Layer 5 of a small transformer language model trained on English Wikipedia (8 layers, counted from 0, width 96).
A neuron adds its activation times its output weights to the MLP's output. To switch it off is to set its activation to zero at one token and run the rest of the model.

Output weights of the MLP neurons that the questions are about. A number n stands for (n - 500) times 0.0025.
n39: 470,464,448,467,440,540,504,522,587,468,520,463,500,524,482,447,410,641,480,479,484,409,486,534,527,474,413,547,545,556,496,437,637,438,617,545,579,450,543,477,536,524,531,437,413,466,387,454,494,442,476,358,394,389,339,509,476,594,403,539,491,454,441,465,509,442,422,588,674,510,596,539,473,527,438,556,592,602,605,533,593,686,390,527,519,437,506,553,406,504,477,628,431,633,520,537
n45: 534,500,426,469,375,570,524,481,401,484,578,377,734,608,547,717,405,628,554,517,657,356,436,537,622,620,436,606,414,595,454,507,388,441,580,546,597,535,542,461,393,442,465,460,483,403,456,493,315,486,549,537,475,451,644,515,609,546,524,456,533,583,458,453,400,484,556,466,427,464,527,477,519,519,527,517,476,562,441,435,380,620,528,561,507,470,282,452,471,537,580,478,476,571,491,551
n50: 435,520,370,480,472,404,484,275,327,486,386,480,563,531,425,459,582,522,451,398,276,542,460,534,524,495,207,577,529,480,486,447,507,491,410,450,356,537,535,420,467,481,347,567,613,616,514,457,507,409,505,498,605,476,470,497,474,527,525,472,418,686,549,466,552,446,427,492,420,556,459,345,418,699,500,556,545,503,524,305,492,455,558,315,559,548,572,445,554,464,440,425,457,377,537,527
n108: 332,417,535,489,309,485,500,518,444,582,534,393,443,622,545,474,534,487,376,519,520,524,604,505,308,533,576,589,537,599,536,370,471,345,463,547,634,487,399,459,567,553,560,237,554,482,492,578,405,491,508,487,508,559,384,658,537,454,446,561,418,420,503,529,473,396,476,677,459,352,475,346,566,410,666,566,638,361,529,432,506,578,485,511,451,471,681,608,631,529,379,558,539,473,333,653
n146: 570,466,389,622,703,529,467,583,402,534,502,421,478,405,349,363,681,434,572,541,242,482,448,547,500,466,623,510,484,521,522,459,658,667,336,433,457,538,481,570,372,519,529,626,572,617,485,488,633,491,623,620,529,578,571,582,384,428,565,591,436,410,390,601,446,443,656,458,513,451,502,604,444,549,486,453,624,576,347,419,585,539,533,388,467,467,493,465,490,435,594,434,489,536,481,414
n158: 359,487,457,238,418,717,429,968,527,494,533,390,412,808,612,542,545,488,413,615,440,463,512,521,622,462,478,425,492,655,431,384,440,565,351,464,592,368,413,547,314,442,529,483,558,395,605,453,481,678,638,542,446,557,532,605,648,277,478,516,721,422,449,721,568,398,440,472,399,491,555,467,485,503,497,487,368,514,415,448,490,344,473,527,475,473,541,529,568,560,663,632,490,654,425,579
n247: 466,468,604,469,340,363,560,309,468,547,404,431,543,500,524,564,476,632,475,527,524,471,446,566,537,519,439,522,498,340,397,638,469,381,487,478,520,581,559,511,474,481,496,451,435,590,375,483,564,435,542,535,467,372,409,446,571,505,452,631,534,379,415,409,495,458,385,410,643,577,428,536,584,511,485,688,359,461,469,364,537,527,617,542,559,531,607,409,491,531,452,583,521,439,496,414
n252: 553,372,444,506,309,543,599,471,600,529,579,294,419,418,599,438,518,409,457,503,516,294,644,583,477,443,459,441,434,516,556,437,518,497,212,488,443,536,391,500,474,563,593,437,600,388,367,383,463,415,529,600,519,553,563,654,372,602,408,604,449,380,630,500,285,338,757,556,401,500,466,425,332,595,500,290,503,664,425,494,336,395,664,392,509,515,673,574,651,598,438,460,582,506,368,443
n276: 212,450,589,512,459,471,548,537,513,544,426,540,425,554,533,467,536,427,581,550,493,555,586,587,520,418,234,608,514,472,512,378,638,494,385,396,503,442,633,662,515,419,557,621,623,599,330,435,354,504,673,440,309,547,547,383,397,321,497,557,636,328,583,545,731,547,551,670,563,683,509,518,406,658,560,525,462,595,698,257,582,384,460,667,589,632,451,416,427,521,365,418,392,414,503,584
n304: 489,596,475,425,526,589,442,604,470,593,468,407,431,571,498,486,453,413,580,557,480,463,421,392,404,494,509,541,456,470,601,585,492,522,586,514,417,587,616,394,562,602,549,429,498,599,445,409,449,476,557,530,526,498,483,433,513,353,534,320,682,434,441,597,502,361,506,603,346,520,463,455,475,502,434,489,588,500,421,489,465,459,448,488,510,553,595,513,372,449,400,487,470,596,439,469
n327: 474,616,491,425,425,592,361,540,526,442,303,476,449,428,416,435,448,487,561,736,538,481,482,422,709,550,584,578,456,338,568,581,432,544,526,555,513,527,576,565,523,434,485,571,468,376,424,309,391,416,453,591,414,421,575,400,525,317,600,386,563,394,358,516,387,390,479,588,371,569,500,399,534,389,487,475,472,386,447,537,439,442,503,468,290,730,528,534,392,393,462,481,558,623,414,482
n397: 506,541,477,510,524,487,452,511,539,453,552,518,492,435,444,429,434,535,509,610,457,362,532,535,582,690,580,496,583,490,538,563,465,559,506,448,482,518,565,474,504,491,511,442,500,466,571,510,490,500,438,569,494,526,634,504,533,372,398,354,437,372,502,420,524,424,587,547,631,612,515,535,397,396,543,528,447,437,381,448,404,466,519,523,579,629,536,550,409,571,524,437,577,603,444,496
n435: 682,446,373,319,506,491,520,454,463,652,479,377,746,446,622,602,624,528,477,369,523,500,485,494,398,615,377,458,520,678,485,509,445,361,274,602,506,599,424,484,503,471,497,576,444,520,395,473,619,224,378,641,410,483,376,481,335,523,581,317,436,581,439,610,415,541,488,367,140,506,477,515,485,597,497,465,601,447,426,493,567,467,600,607,215,464,603,359,515,545,443,554,280,506,555,539
n491: 512,384,460,415,517,375,532,594,421,444,526,545,486,453,534,589,474,607,629,459,726,481,340,440,621,530,637,317,580,561,401,584,484,474,627,505,567,521,480,560,503,581,343,452,479,566,776,485,557,391,399,531,586,555,552,433,579,433,633,506,552,518,327,577,461,447,379,500,547,447,492,558,529,435,588,456,437,494,609,509,467,621,755,357,400,476,525,571,651,448,519,651,652,457,490,455
n680: 440,453,497,434,456,568,535,342,358,450,384,438,614,320,484,586,411,643,381,539,531,557,514,498,466,532,415,591,652,507,512,462,594,431,512,326,445,443,547,476,429,523,375,453,402,312,584,521,422,539,490,472,594,396,562,559,535,373,613,468,467,584,425,455,519,497,448,610,495,495,471,512,469,461,531,525,380,339,464,449,591,436,658,472,450,421,366,351,418,549,537,546,478,569,620,425
n681: 490,506,453,460,519,324,436,382,435,479,527,400,410,364,491,534,506,600,341,680,378,428,506,485,558,685,641,405,662,580,394,533,408,356,420,555,447,253,349,494,362,379,590,506,484,476,625,473,449,554,562,512,389,367,616,545,441,402,437,275,964,191,477,414,607,400,392,477,542,548,488,451,559,364,626,365,330,457,407,394,594,517,463,599,525,558,461,626,431,433,567,340,468,541,361,466

Each question names a token from some text and the token that comes next. It shows the activations a of the neurons there, in the order above. A number n stands for (n - 500) times 0.0065.

Then comes g, the gradient of the next token's log-probability with respect to the MLP's output, scaled to length 1. A neuron's effect is roughly proportional to its activation times (output weights . g). A number n stands for (n - 500) times 0.00081.

"ñ", then "ón"
a: 484,491,491,476,478,486,480,475,486,488,477,476,563,475,511,476
g: 469,509,301,731,660,550,415,619,406,465,536,708,509,404,413,350,613,333,498,570,594,551,527,509,317,667,412,423,626,451,334,585,563,826,626,474,389,599,498,678,596,572,671,659,581,536,445,321,343,585,666,647,463,418,411,537,226,451,594,416,593,366,396,617,387,337,489,681,504,414,590,553,685,512,429,259,695,522,415,584,650,586,307,644,611,428,660,469,544,690,553,242,452,572,378,248
Which neuron, switched off, raises the next token's probability most? n146

" the", then " National"
a: 492,491,475,483,478,696,477,486,490,538,579,481,482,493,484,490
g: 486,529,592,433,491,569,416,709,440,399,398,648,384,553,487,202,611,251,291,449,187,575,563,591,434,460,398,538,485,603,456,374,254,698,399,566,350,717,677,484,505,568,661,439,504,588,599,324,731,383,446,542,548,603,701,603,224,659,363,598,465,442,434,799,451,603,550,497,456,606,529,478,562,353,470,550,437,587,556,490,581,480,298,599,597,422,550,653,794,373,338,395,366,571,350,543
Switching off which neuron hurts the next token most? n158

"K", then "G"
a: 481,486,485,475,495,476,494,475,479,568,475,574,482,491,475,481
g: 335,596,351,377,522,622,633,437,326,440,241,432,610,509,622,434,417,794,287,421,452,480,450,369,597,562,521,576,651,414,723,486,561,744,354,551,440,699,498,620,609,412,353,441,598,392,490,516,557,605,426,258,478,404,628,420,441,330,713,393,348,451,541,562,426,369,618,564,502,508,529,592,479,719,350,458,780,597,347,162,455,379,250,441,617,438,632,389,381,413,365,567,374,589,552,637
Which two neurons, each switched off alone, lower its probability most, in order? n304, n397

"i", then " Ho"
a: 488,475,475,480,475,487,485,475,475,485,481,492,477,494,482,503
g: 564,277,486,409,363,441,552,592,296,376,387,511,380,424,571,455,358,362,582,325,445,487,559,398,404,362,389,643,536,637,354,667,738,435,439,748,354,334,480,675,624,775,636,497,482,329,317,555,574,403,589,426,285,579,408,600,402,457,383,572,499,454,476,576,707,784,613,719,621,577,578,612,484,433,552,732,415,331,628,606,689,641,458,645,364,552,660,550,686,444,346,435,707,519,450,492
Switching off which neuron hurts the next token most? n45

" won", then " the"
a: 485,478,476,587,486,575,483,489,477,478,482,476,492,475,475,496
g: 644,375,546,796,426,711,371,531,444,483,120,510,408,526,542,242,516,301,463,600,665,325,458,561,370,454,442,537,527,355,526,577,475,546,238,496,623,395,486,646,444,288,469,444,700,723,449,468,482,498,437,460,377,568,301,689,362,581,583,487,563,669,594,655,369,481,493,889,696,416,362,648,512,348,506,387,653,475,429,518,595,408,593,350,493,497,551,545,534,499,464,394,617,493,342,720
Switching off which neuron hurts the next token most? n108

" the", then " cab"
a: 480,486,476,480,480,786,475,475,476,571,596,483,491,481,480,481
g: 511,576,389,576,642,562,603,428,496,485,380,539,612,289,454,741,519,446,480,466,647,555,281,313,467,743,554,839,478,630,497,669,524,768,405,276,717,429,388,431,376,404,523,698,582,461,517,492,530,495,432,280,300,423,660,578,749,435,474,458,485,391,599,597,375,562,529,421,305,482,612,472,487,443,302,517,488,225,600,444,709,408,351,334,491,472,308,391,437,626,576,469,591,452,750,344
Switching off which neuron hurts the next token most? n327

"ung", then " Kin"
a: 491,479,528,479,475,475,475,489,487,476,488,482,480,491,475,493
g: 374,453,721,449,432,238,485,350,376,591,213,340,546,463,552,478,456,279,585,421,515,672,437,384,254,489,464,554,657,444,508,469,656,485,450,623,515,256,536,669,681,497,699,498,352,392,336,631,544,380,551,685,403,702,587,327,211,474,545,520,649,269,742,314,328,535,639,441,645,619,473,528,443,555,532,451,513,494,653,584,606,447,486,575,511,381,593,643,633,316,270,494,610,386,517,384
Which two neurons, each switched off alone, lower its probability most, in order? n158, n45

" His", then " grand"
a: 484,477,475,484,475,504,476,481,480,476,483,480,535,491,493,486
g: 319,515,442,552,696,596,580,493,668,515,695,564,609,616,546,389,704,409,484,590,686,638,516,768,530,533,868,526,551,528,533,603,706,478,694,535,375,643,455,378,299,554,731,487,355,668,451,646,346,592,551,544,567,602,677,523,498,363,415,599,431,491,573,608,497,564,338,579,537,261,458,517,613,203,480,530,576,493,305,501,561,647,691,772,575,590,370,650,580,626,363,521,436,421,668,342
Which neuron, switched off, raises the next token's probability most? n435

" British", then " oil"
a: 479,475,480,487,494,475,484,480,489,476,486,475,475,476,481,488
g: 746,534,491,474,551,687,501,455,547,630,470,640,362,589,684,682,363,424,461,373,389,370,597,274,417,337,591,338,344,674,471,541,488,630,501,504,607,433,459,700,581,641,521,528,502,768,713,462,534,405,652,564,548,493,315,94,621,316,608,486,506,576,412,459,665,631,408,362,597,580,481,776,472,702,701,487,546,443,565,389,500,543,464,569,296,441,680,610,438,523,395,283,650,479,430,701
Which neuron, switched off, raises the next token's probability most? n491

" Chen", then "g"
a: 484,498,476,479,516,488,528,479,484,480,481,485,481,492,518,475
g: 563,605,378,497,460,679,576,531,617,294,439,477,452,605,517,382,398,592,557,492,611,425,581,539,619,462,372,501,630,430,637,584,458,691,582,510,511,720,632,585,523,710,439,580,573,534,419,543,710,450,405,545,751,518,676,201,592,386,605,417,314,640,590,699,786,600,366,230,508,533,483,543,586,665,361,552,402,703,643,294,257,596,617,446,407,584,600,328,440,513,352,422,499,383,746,245
Which neuron, switched off, raises the next token's probability most? n50

" in", then " different"
a: 486,492,530,477,475,584,475,477,537,477,519,476,494,483,481,566
g: 221,483,404,231,343,373,588,484,527,358,629,226,524,534,479,763,308,297,641,295,711,537,661,693,373,624,464,531,335,525,566,534,475,392,499,428,641,423,357,527,828,515,511,564,406,543,393,622,387,736,258,661,486,378,481,365,488,494,552,521,573,411,483,387,294,630,534,357,364,607,575,465,575,507,605,411,492,565,585,348,418,564,484,697,311,641,506,451,367,549,324,575,465,480,625,666
Which two neurons, each switched off alone, lower its probability most, in order? n146, n276

")", then "\n"
a: 487,478,475,478,484,486,489,530,484,475,484,485,490,475,477,479
g: 438,700,844,223,642,464,657,644,418,406,501,624,458,453,535,664,535,617,591,637,325,532,300,530,596,646,472,522,567,523,574,532,693,672,674,490,590,383,470,370,703,528,500,312,348,730,731,357,476,468,440,456,294,355,404,434,668,479,484,512,404,614,362,451,449,299,585,428,813,455,438,436,525,632,405,568,477,383,445,506,288,475,593,380,778,397,359,595,480,502,584,616,326,403,370,467
Which neuron, switched off, raises the next token's probability most? n252

" consult", then "ive"
a: 475,496,487,494,494,475,476,481,546,475,476,483,479,480,484,481
g: 621,591,486,346,467,355,244,420,386,297,591,384,556,350,637,362,386,502,492,582,454,671,661,687,658,573,433,830,440,437,766,501,666,275,596,431,622,472,369,579,536,606,613,537,817,492,427,599,391,576,471,481,556,551,727,822,514,598,557,533,679,466,565,360,391,446,410,492,525,557,479,331,643,395,633,325,743,591,569,449,537,717,498,550,451,638,476,581,460,457,436,463,216,448,454,518
Which neuron, switched off, raises the next token's probability most? n681

" Wa", then "i"
a: 491,477,482,482,573,477,486,476,482,479,478,504,495,493,475,518
g: 408,616,858,510,278,516,423,654,564,200,609,414,375,496,442,693,568,636,578,405,551,629,590,325,562,521,238,621,629,439,482,597,421,333,180,426,441,591,353,411,575,485,575,504,477,473,242,246,743,522,263,510,569,471,496,495,569,436,549,450,471,507,349,535,356,368,340,904,536,474,508,668,465,565,552,501,410,500,372,426,526,604,431,557,577,498,391,388,391,506,604,487,604,488,663,363
Which neuron, switched off, raises the next token's probability most? n146

"rio", then ","
a: 484,496,589,495,502,511,477,476,482,496,491,486,479,478,508,475
g: 471,255,411,657,517,559,648,654,466,511,719,422,450,377,617,583,601,484,419,633,569,603,526,398,610,568,702,416,559,374,442,391,385,549,486,456,617,531,373,525,564,459,520,359,470,456,542,423,545,374,345,458,613,432,341,639,705,514,347,494,493,459,310,281,243,306,433,390,649,308,286,432,462,279,511,78,482,578,407,767,454,734,521,331,474,430,478,541,271,473,579,578,349,574,386,697
Which neuron, switched off, raises the next token's probability most? n50

" Its", then "mo"
a: 490,489,475,493,475,489,479,475,475,476,497,487,476,494,477,476
g: 421,517,408,564,462,467,457,345,423,457,272,539,539,352,547,265,369,459,589,504,536,391,312,553,545,681,206,400,444,686,567,517,446,465,507,529,653,288,560,556,573,358,352,404,484,303,669,660,239,500,471,568,472,720,547,140,436,599,356,563,519,503,453,478,477,677,600,412,625,524,489,366,652,207,367,490,500,518,402,330,581,395,650,586,396,410,593,335,685,392,275,529,504,648,228,608
Switching off which neuron hurts the next token most? n146

" de", then " Monte"
a: 493,476,491,490,584,479,486,476,477,561,591,476,475,475,600,475
g: 679,311,541,538,617,464,294,629,637,631,417,456,444,422,502,349,647,220,405,369,477,546,279,542,526,356,546,492,544,595,222,543,557,464,416,552,622,659,693,377,365,425,487,450,551,671,562,738,485,471,615,595,453,671,319,459,323,182,484,617,431,542,460,590,464,579,623,555,618,640,538,454,614,153,643,419,574,385,496,599,671,458,490,538,654,331,543,680,430,372,701,398,609,535,656,277
Switching off which neuron hurts the next token most? n146

" mayor", then " on"
a: 485,480,481,475,493,505,476,475,475,483,488,475,488,655,482,486
g: 724,645,530,529,504,428,395,604,147,548,632,412,548,450,423,287,519,495,598,462,570,584,695,486,502,820,590,172,535,448,332,600,302,497,543,512,518,455,408,602,301,437,463,463,621,271,670,609,459,617,508,565,459,477,476,692,505,546,435,392,530,593,426,505,368,399,362,167,420,584,541,522,544,474,618,366,374,278,508,549,467,642,621,424,477,507,249,554,586,489,441,408,847,473,291,366
Switching off which neuron hurts the next token most? n491

"K", then "itch"
a: 482,495,477,488,492,475,486,477,487,475,585,607,481,475,475,480
g: 619,254,730,388,318,390,508,602,393,671,682,424,537,659,499,623,426,559,508,304,418,648,419,461,497,361,462,542,461,625,437,560,699,337,708,651,411,458,421,509,635,768,567,673,492,488,451,569,631,433,863,480,501,566,586,558,529,723,572,735,474,461,519,717,514,599,642,467,564,453,391,575,390,686,651,605,408,504,708,380,681,712,423,523,385,343,302,408,620,342,341,501,457,334,503,459
Which neuron, switched off, raises the next token's probability most? n397

" C", then "F"
a: 490,492,494,481,488,475,480,479,475,475,722,482,484,493,481,475
g: 726,506,196,419,717,372,539,491,627,505,361,404,343,479,590,440,483,386,261,613,380,395,344,398,465,546,410,470,382,312,495,617,653,759,304,326,424,649,727,672,437,525,504,486,530,480,535,546,448,571,737,342,459,499,506,629,284,313,663,475,420,693,418,671,356,530,461,641,630,453,479,304,494,527,542,450,626,370,377,451,513,536,316,346,497,516,601,571,487,607,377,163,317,377,624,510
Switching off which neuron hurts the next token most? n327

"ake", then " was"
a: 492,489,476,483,490,475,476,488,479,480,488,534,477,483,484,481
g: 201,460,483,649,470,675,424,436,370,461,634,718,495,579,526,417,558,573,598,646,613,543,482,570,551,337,750,434,475,405,485,355,658,316,590,615,419,400,579,710,373,456,374,582,536,407,512,819,283,729,500,248,393,474,568,352,581,479,469,646,442,352,502,460,482,623,410,645,532,570,335,634,411,360,608,520,725,537,517,357,555,670,312,490,731,476,448,705,386,455,758,618,462,641,480,308
Which neuron, switched off, raises the next token's probability most? n276

" and", then " in"
a: 498,476,478,484,516,494,477,488,482,486,509,482,478,490,492,565
g: 310,664,415,424,471,582,448,535,256,648,973,421,643,401,686,561,475,637,536,478,637,476,553,538,387,462,735,286,391,555,550,385,527,500,697,540,441,459,454,709,291,408,475,568,544,349,424,236,433,552,496,528,571,340,533,764,461,323,409,383,547,579,424,381,503,386,433,172,409,539,509,344,513,395,538,495,476,357,528,523,499,712,616,497,592,403,503,596,606,434,828,528,432,496,618,451
Which neuron, switched off, raises the next token's probability most? n45

"ur", then " and"
a: 495,489,481,477,488,489,481,477,482,478,481,475,481,616,477,482
g: 377,329,365,556,558,390,613,297,580,515,608,624,322,399,702,386,401,414,635,512,658,580,562,463,703,295,391,611,476,377,791,627,524,656,318,568,531,626,760,445,513,363,501,576,386,563,362,424,556,308,623,649,442,350,534,454,547,606,642,529,545,307,353,548,488,293,347,464,469,374,314,574,422,668,597,527,422,290,581,797,650,446,598,494,380,424,700,727,411,483,390,586,382,404,491,680
Switching off which neuron hurts the next token most? n491

" Union", then "ista"
a: 489,476,483,493,482,476,475,477,490,616,487,487,476,481,518,492
g: 496,654,677,582,487,514,783,506,470,427,189,546,552,429,321,481,386,663,697,404,630,424,516,364,641,608,499,718,723,604,576,665,356,518,589,749,463,482,487,446,503,425,597,323,634,234,289,414,549,636,699,592,451,599,706,504,535,471,517,248,443,614,571,478,575,518,285,597,346,768,472,385,568,258,363,402,429,636,542,563,452,465,693,507,436,515,436,707,326,475,616,554,477,558,442,534
Which two neurons, each switched off alone, lower its probability most, in order? n304, n146

"ño", then "ne"
a: 490,481,483,485,477,476,479,476,485,475,478,477,589,481,513,477
g: 538,414,399,426,559,390,526,433,310,593,484,405,639,772,748,562,460,295,455,566,360,644,408,575,599,565,452,544,658,446,562,764,526,647,718,597,484,427,677,505,445,321,415,600,755,498,631,348,679,390,316,469,822,706,439,340,601,598,434,397,543,599,604,569,688,451,241,413,434,524,562,423,554,577,611,542,558,476,470,368,339,490,565,503,404,587,788,227,568,581,388,331,517,424,412,593
Switching off which neuron hurts the next token most? n435

" Early", then " life"
a: 636,486,491,483,482,488,483,475,594,483,477,487,478,482,486,475
g: 478,683,549,760,531,418,441,586,566,455,587,692,646,565,445,316,565,649,476,414,523,509,408,463,618,614,582,388,381,336,497,509,779,309,710,723,364,375,603,195,420,558,382,373,490,444,299,499,349,460,633,389,459,712,215,603,551,625,348,597,177,334,334,486,637,392,502,469,587,520,508,280,531,496,372,496,379,494,424,511,526,502,480,530,456,343,504,494,320,575,490,644,294,735,487,388
Switching off which neuron hurts the next token most? n39

"G", then " Ch"
a: 484,477,486,483,475,484,482,475,476,495,476,559,481,485,485,476
g: 438,780,495,633,583,663,678,467,594,397,115,464,470,453,537,389,559,449,518,499,633,314,607,444,366,619,588,566,785,518,513,355,380,676,447,474,467,560,597,369,569,294,537,419,512,542,341,567,589,491,455,609,413,596,600,330,405,395,488,173,531,426,551,374,644,292,465,392,583,481,679,544,623,188,365,342,581,537,379,548,350,351,644,514,528,524,645,820,309,482,413,597,541,563,493,424
Switching off which neuron hurts the next token most? n397

" So", then " Wa"
a: 480,475,492,475,477,483,479,476,489,475,477,477,496,492,485,533
g: 511,579,641,528,701,311,374,555,437,526,223,397,232,501,613,454,608,246,372,446,529,425,602,306,260,344,736,580,478,382,396,514,577,643,293,532,363,562,419,558,637,504,606,513,508,534,456,578,527,670,386,552,434,579,493,522,211,632,445,322,777,476,555,401,341,443,592,618,421,516,578,436,548,358,456,419,584,348,483,802,759,513,457,453,362,590,549,686,473,233,468,443,670,482,632,455
Which two neurons, each switched off alone, lower its probability most, in order? n45, n681

" |", then " |"
a: 494,490,476,483,478,687,480,476,483,504,477,479,492,493,481,485
g: 483,365,494,601,587,547,517,238,574,508,821,675,399,466,609,574,551,511,578,430,654,556,470,459,594,362,742,430,358,439,621,457,452,504,537,476,396,439,409,605,378,515,480,379,599,375,554,450,397,450,411,205,484,656,525,597,410,483,461,460,403,716,332,763,306,172,241,690,339,588,583,472,538,509,463,593,601,686,454,454,602,560,505,450,673,665,760,298,458,762,555,469,279,460,521,595
Which neuron, switched off, raises the next token's probability most? n158

" del", then " Rosa"
a: 495,477,480,491,620,477,488,476,483,502,484,484,475,477,642,483
g: 431,507,392,369,396,551,505,448,513,451,377,453,736,371,417,518,535,562,288,756,444,800,576,688,433,573,549,556,445,592,480,476,396,547,740,341,456,342,544,267,274,450,525,641,681,476,707,404,703,637,693,532,510,420,531,762,503,411,577,447,409,644,495,410,659,539,523,627,377,336,726,512,343,760,459,447,516,442,396,605,506,411,548,610,516,461,415,518,430,520,360,435,168,605,776,383
Switching off which neuron hurts the next token most? n680

" (", then "W"
a: 482,489,661,487,478,520,475,476,495,476,527,475,483,485,475,481
g: 279,831,443,523,375,431,381,313,615,394,359,470,348,207,234,320,568,612,389,513,486,501,353,435,606,456,556,503,521,380,618,438,499,681,539,409,601,648,798,374,501,469,507,340,628,426,487,327,414,480,519,432,564,410,840,340,728,630,576,533,540,557,430,581,368,344,659,539,388,547,540,447,398,448,438,605,562,514,489,293,607,487,366,424,598,261,464,271,418,627,535,512,374,290,489,397
Switching off which neuron hurts the next token most? n50

"G", then " Li"
a: 485,478,487,483,475,483,481,475,480,491,475,541,476,484,485,476
g: 569,640,730,730,501,414,595,662,467,570,460,340,388,372,605,455,628,461,523,405,462,489,640,473,396,373,462,611,805,553,308,501,529,481,463,606,530,511,367,592,492,701,813,416,425,650,320,647,592,268,551,667,442,563,541,264,347,486,246,472,539,320,571,512,583,535,698,580,594,311,506,476,707,612,387,524,693,322,521,651,552,503,594,451,297,434,716,734,510,461,311,616,568,466,559,364
Switching off which neuron hurts the next token most? n45

" Po", then ")"
a: 491,475,484,491,516,475,488,486,476,477,502,477,484,481,477,512
g: 546,612,451,368,420,572,512,394,651,413,319,520,504,477,575,588,693,563,719,644,694,354,571,484,484,452,651,400,411,589,313,500,507,628,338,512,422,831,356,473,505,395,440,655,434,515,344,568,249,607,753,662,638,393,512,387,332,456,368,398,703,488,702,296,390,523,453,482,883,447,641,372,547,380,446,572,475,537,357,635,615,569,597,314,346,532,394,351,440,548,673,510,386,324,572,625
Which neuron, switched off, raises the next token's probability most? n45

"G", then " Lee"
a: 478,482,487,481,475,486,481,495,475,491,475,572,476,484,477,475
g: 512,516,755,672,463,494,609,462,472,430,489,457,464,434,524,540,628,433,608,290,480,719,653,553,398,292,554,484,479,589,359,566,739,494,624,687,281,497,480,549,400,793,573,588,352,518,381,654,534,348,653,533,583,585,527,455,547,626,361,745,645,287,479,556,808,648,571,626,457,393,549,404,450,560,446,635,484,306,682,737,724,528,660,525,242,525,505,554,771,428,388,628,597,493,387,434
Which neuron, switched off, raises the next token's probability most? n397

"fr", then "ed"
a: 496,479,498,480,481,478,504,479,483,493,492,495,478,482,491,495
g: 471,639,541,419,559,516,410,424,726,589,580,539,398,815,538,751,307,496,211,458,479,620,379,360,562,396,454,726,480,495,684,419,567,535,505,483,654,388,382,331,492,656,290,552,494,681,319,480,295,406,355,587,526,596,654,495,451,491,458,467,601,566,561,446,538,591,420,619,450,365,883,622,405,445,480,408,637,387,397,572,508,439,525,538,253,694,384,570,439,383,645,601,608,855,537,565
Which neuron, switched off, raises the next token's probability most? n158

"ang", then " Z"
a: 492,478,491,489,480,477,475,485,475,480,475,480,477,493,492,478
g: 519,437,594,545,425,461,601,667,591,875,227,408,409,478,390,443,621,392,408,398,460,464,616,331,314,448,496,659,654,419,410,560,812,349,284,513,416,524,425,529,526,599,678,642,488,614,208,620,620,519,533,667,420,652,470,492,334,305,371,444,555,436,670,453,468,690,661,545,658,481,566,600,487,459,339,452,650,445,545,628,648,501,438,508,381,398,622,846,531,611,446,493,723,470,346,429
Switching off which neuron hurts the next token most? n45

"an", then " Ye"
a: 477,477,475,477,495,481,478,479,475,487,490,482,476,493,490,476
g: 491,320,539,404,253,371,452,612,452,685,394,234,412,438,512,206,543,578,624,334,385,639,563,348,526,424,651,522,682,429,224,458,635,487,455,514,536,575,490,300,526,558,626,606,421,636,355,687,477,612,566,589,409,557,500,441,200,369,490,556,486,360,530,608,626,658,512,629,626,736,657,490,533,521,412,531,437,537,542,679,627,362,454,476,244,585,603,583,741,229,496,257,575,385,465,395
Which neuron, switched off, raises the next token's probability most? n276

" |", then " 22"
a: 482,489,479,493,484,551,476,476,488,526,507,481,479,487,477,476
g: 419,609,266,523,500,449,454,492,455,451,293,462,498,344,531,371,429,556,531,562,543,522,438,491,732,720,483,545,389,463,508,446,255,677,384,580,572,397,767,430,456,329,394,393,703,468,374,533,311,590,204,381,582,352,505,475,471,719,391,490,535,575,434,226,701,462,230,320,384,485,725,693,348,384,336,502,564,321,408,533,233,474,549,590,578,678,508,510,349,539,602,472,578,697,608,430
Which neuron, switched off, raises the next token's probability most? n397

" Ja", then "ime"
a: 477,475,479,480,505,479,494,476,477,498,480,484,506,495,476,494
g: 519,525,833,455,424,448,535,679,453,691,611,455,533,517,297,602,621,744,533,494,566,686,632,305,638,529,392,397,444,383,314,470,424,441,466,651,395,593,401,562,329,437,595,443,394,408,292,551,409,464,285,593,363,413,475,708,547,464,574,513,353,462,727,365,682,297,360,630,529,590,561,578,278,567,396,350,457,444,557,481,646,635,360,928,527,590,320,531,433,342,533,378,373,501,456,394
Which neuron, switched off, raises the next token's probability most? n276

" He", then " designed"
a: 494,475,475,494,485,477,479,479,494,483,475,636,629,482,491,475
g: 476,443,451,388,302,631,507,493,361,259,328,524,208,420,536,518,513,506,540,451,597,269,361,384,298,500,460,357,294,591,531,609,437,639,339,631,348,605,334,598,382,424,558,458,510,435,634,482,561,440,385,563,421,582,659,352,616,502,644,514,461,680,570,391,540,243,548,212,486,716,393,480,337,443,678,576,428,582,463,356,515,485,367,605,317,451,579,377,314,530,401,562,616,541,558,947
Switching off which neuron hurts the next token most? n435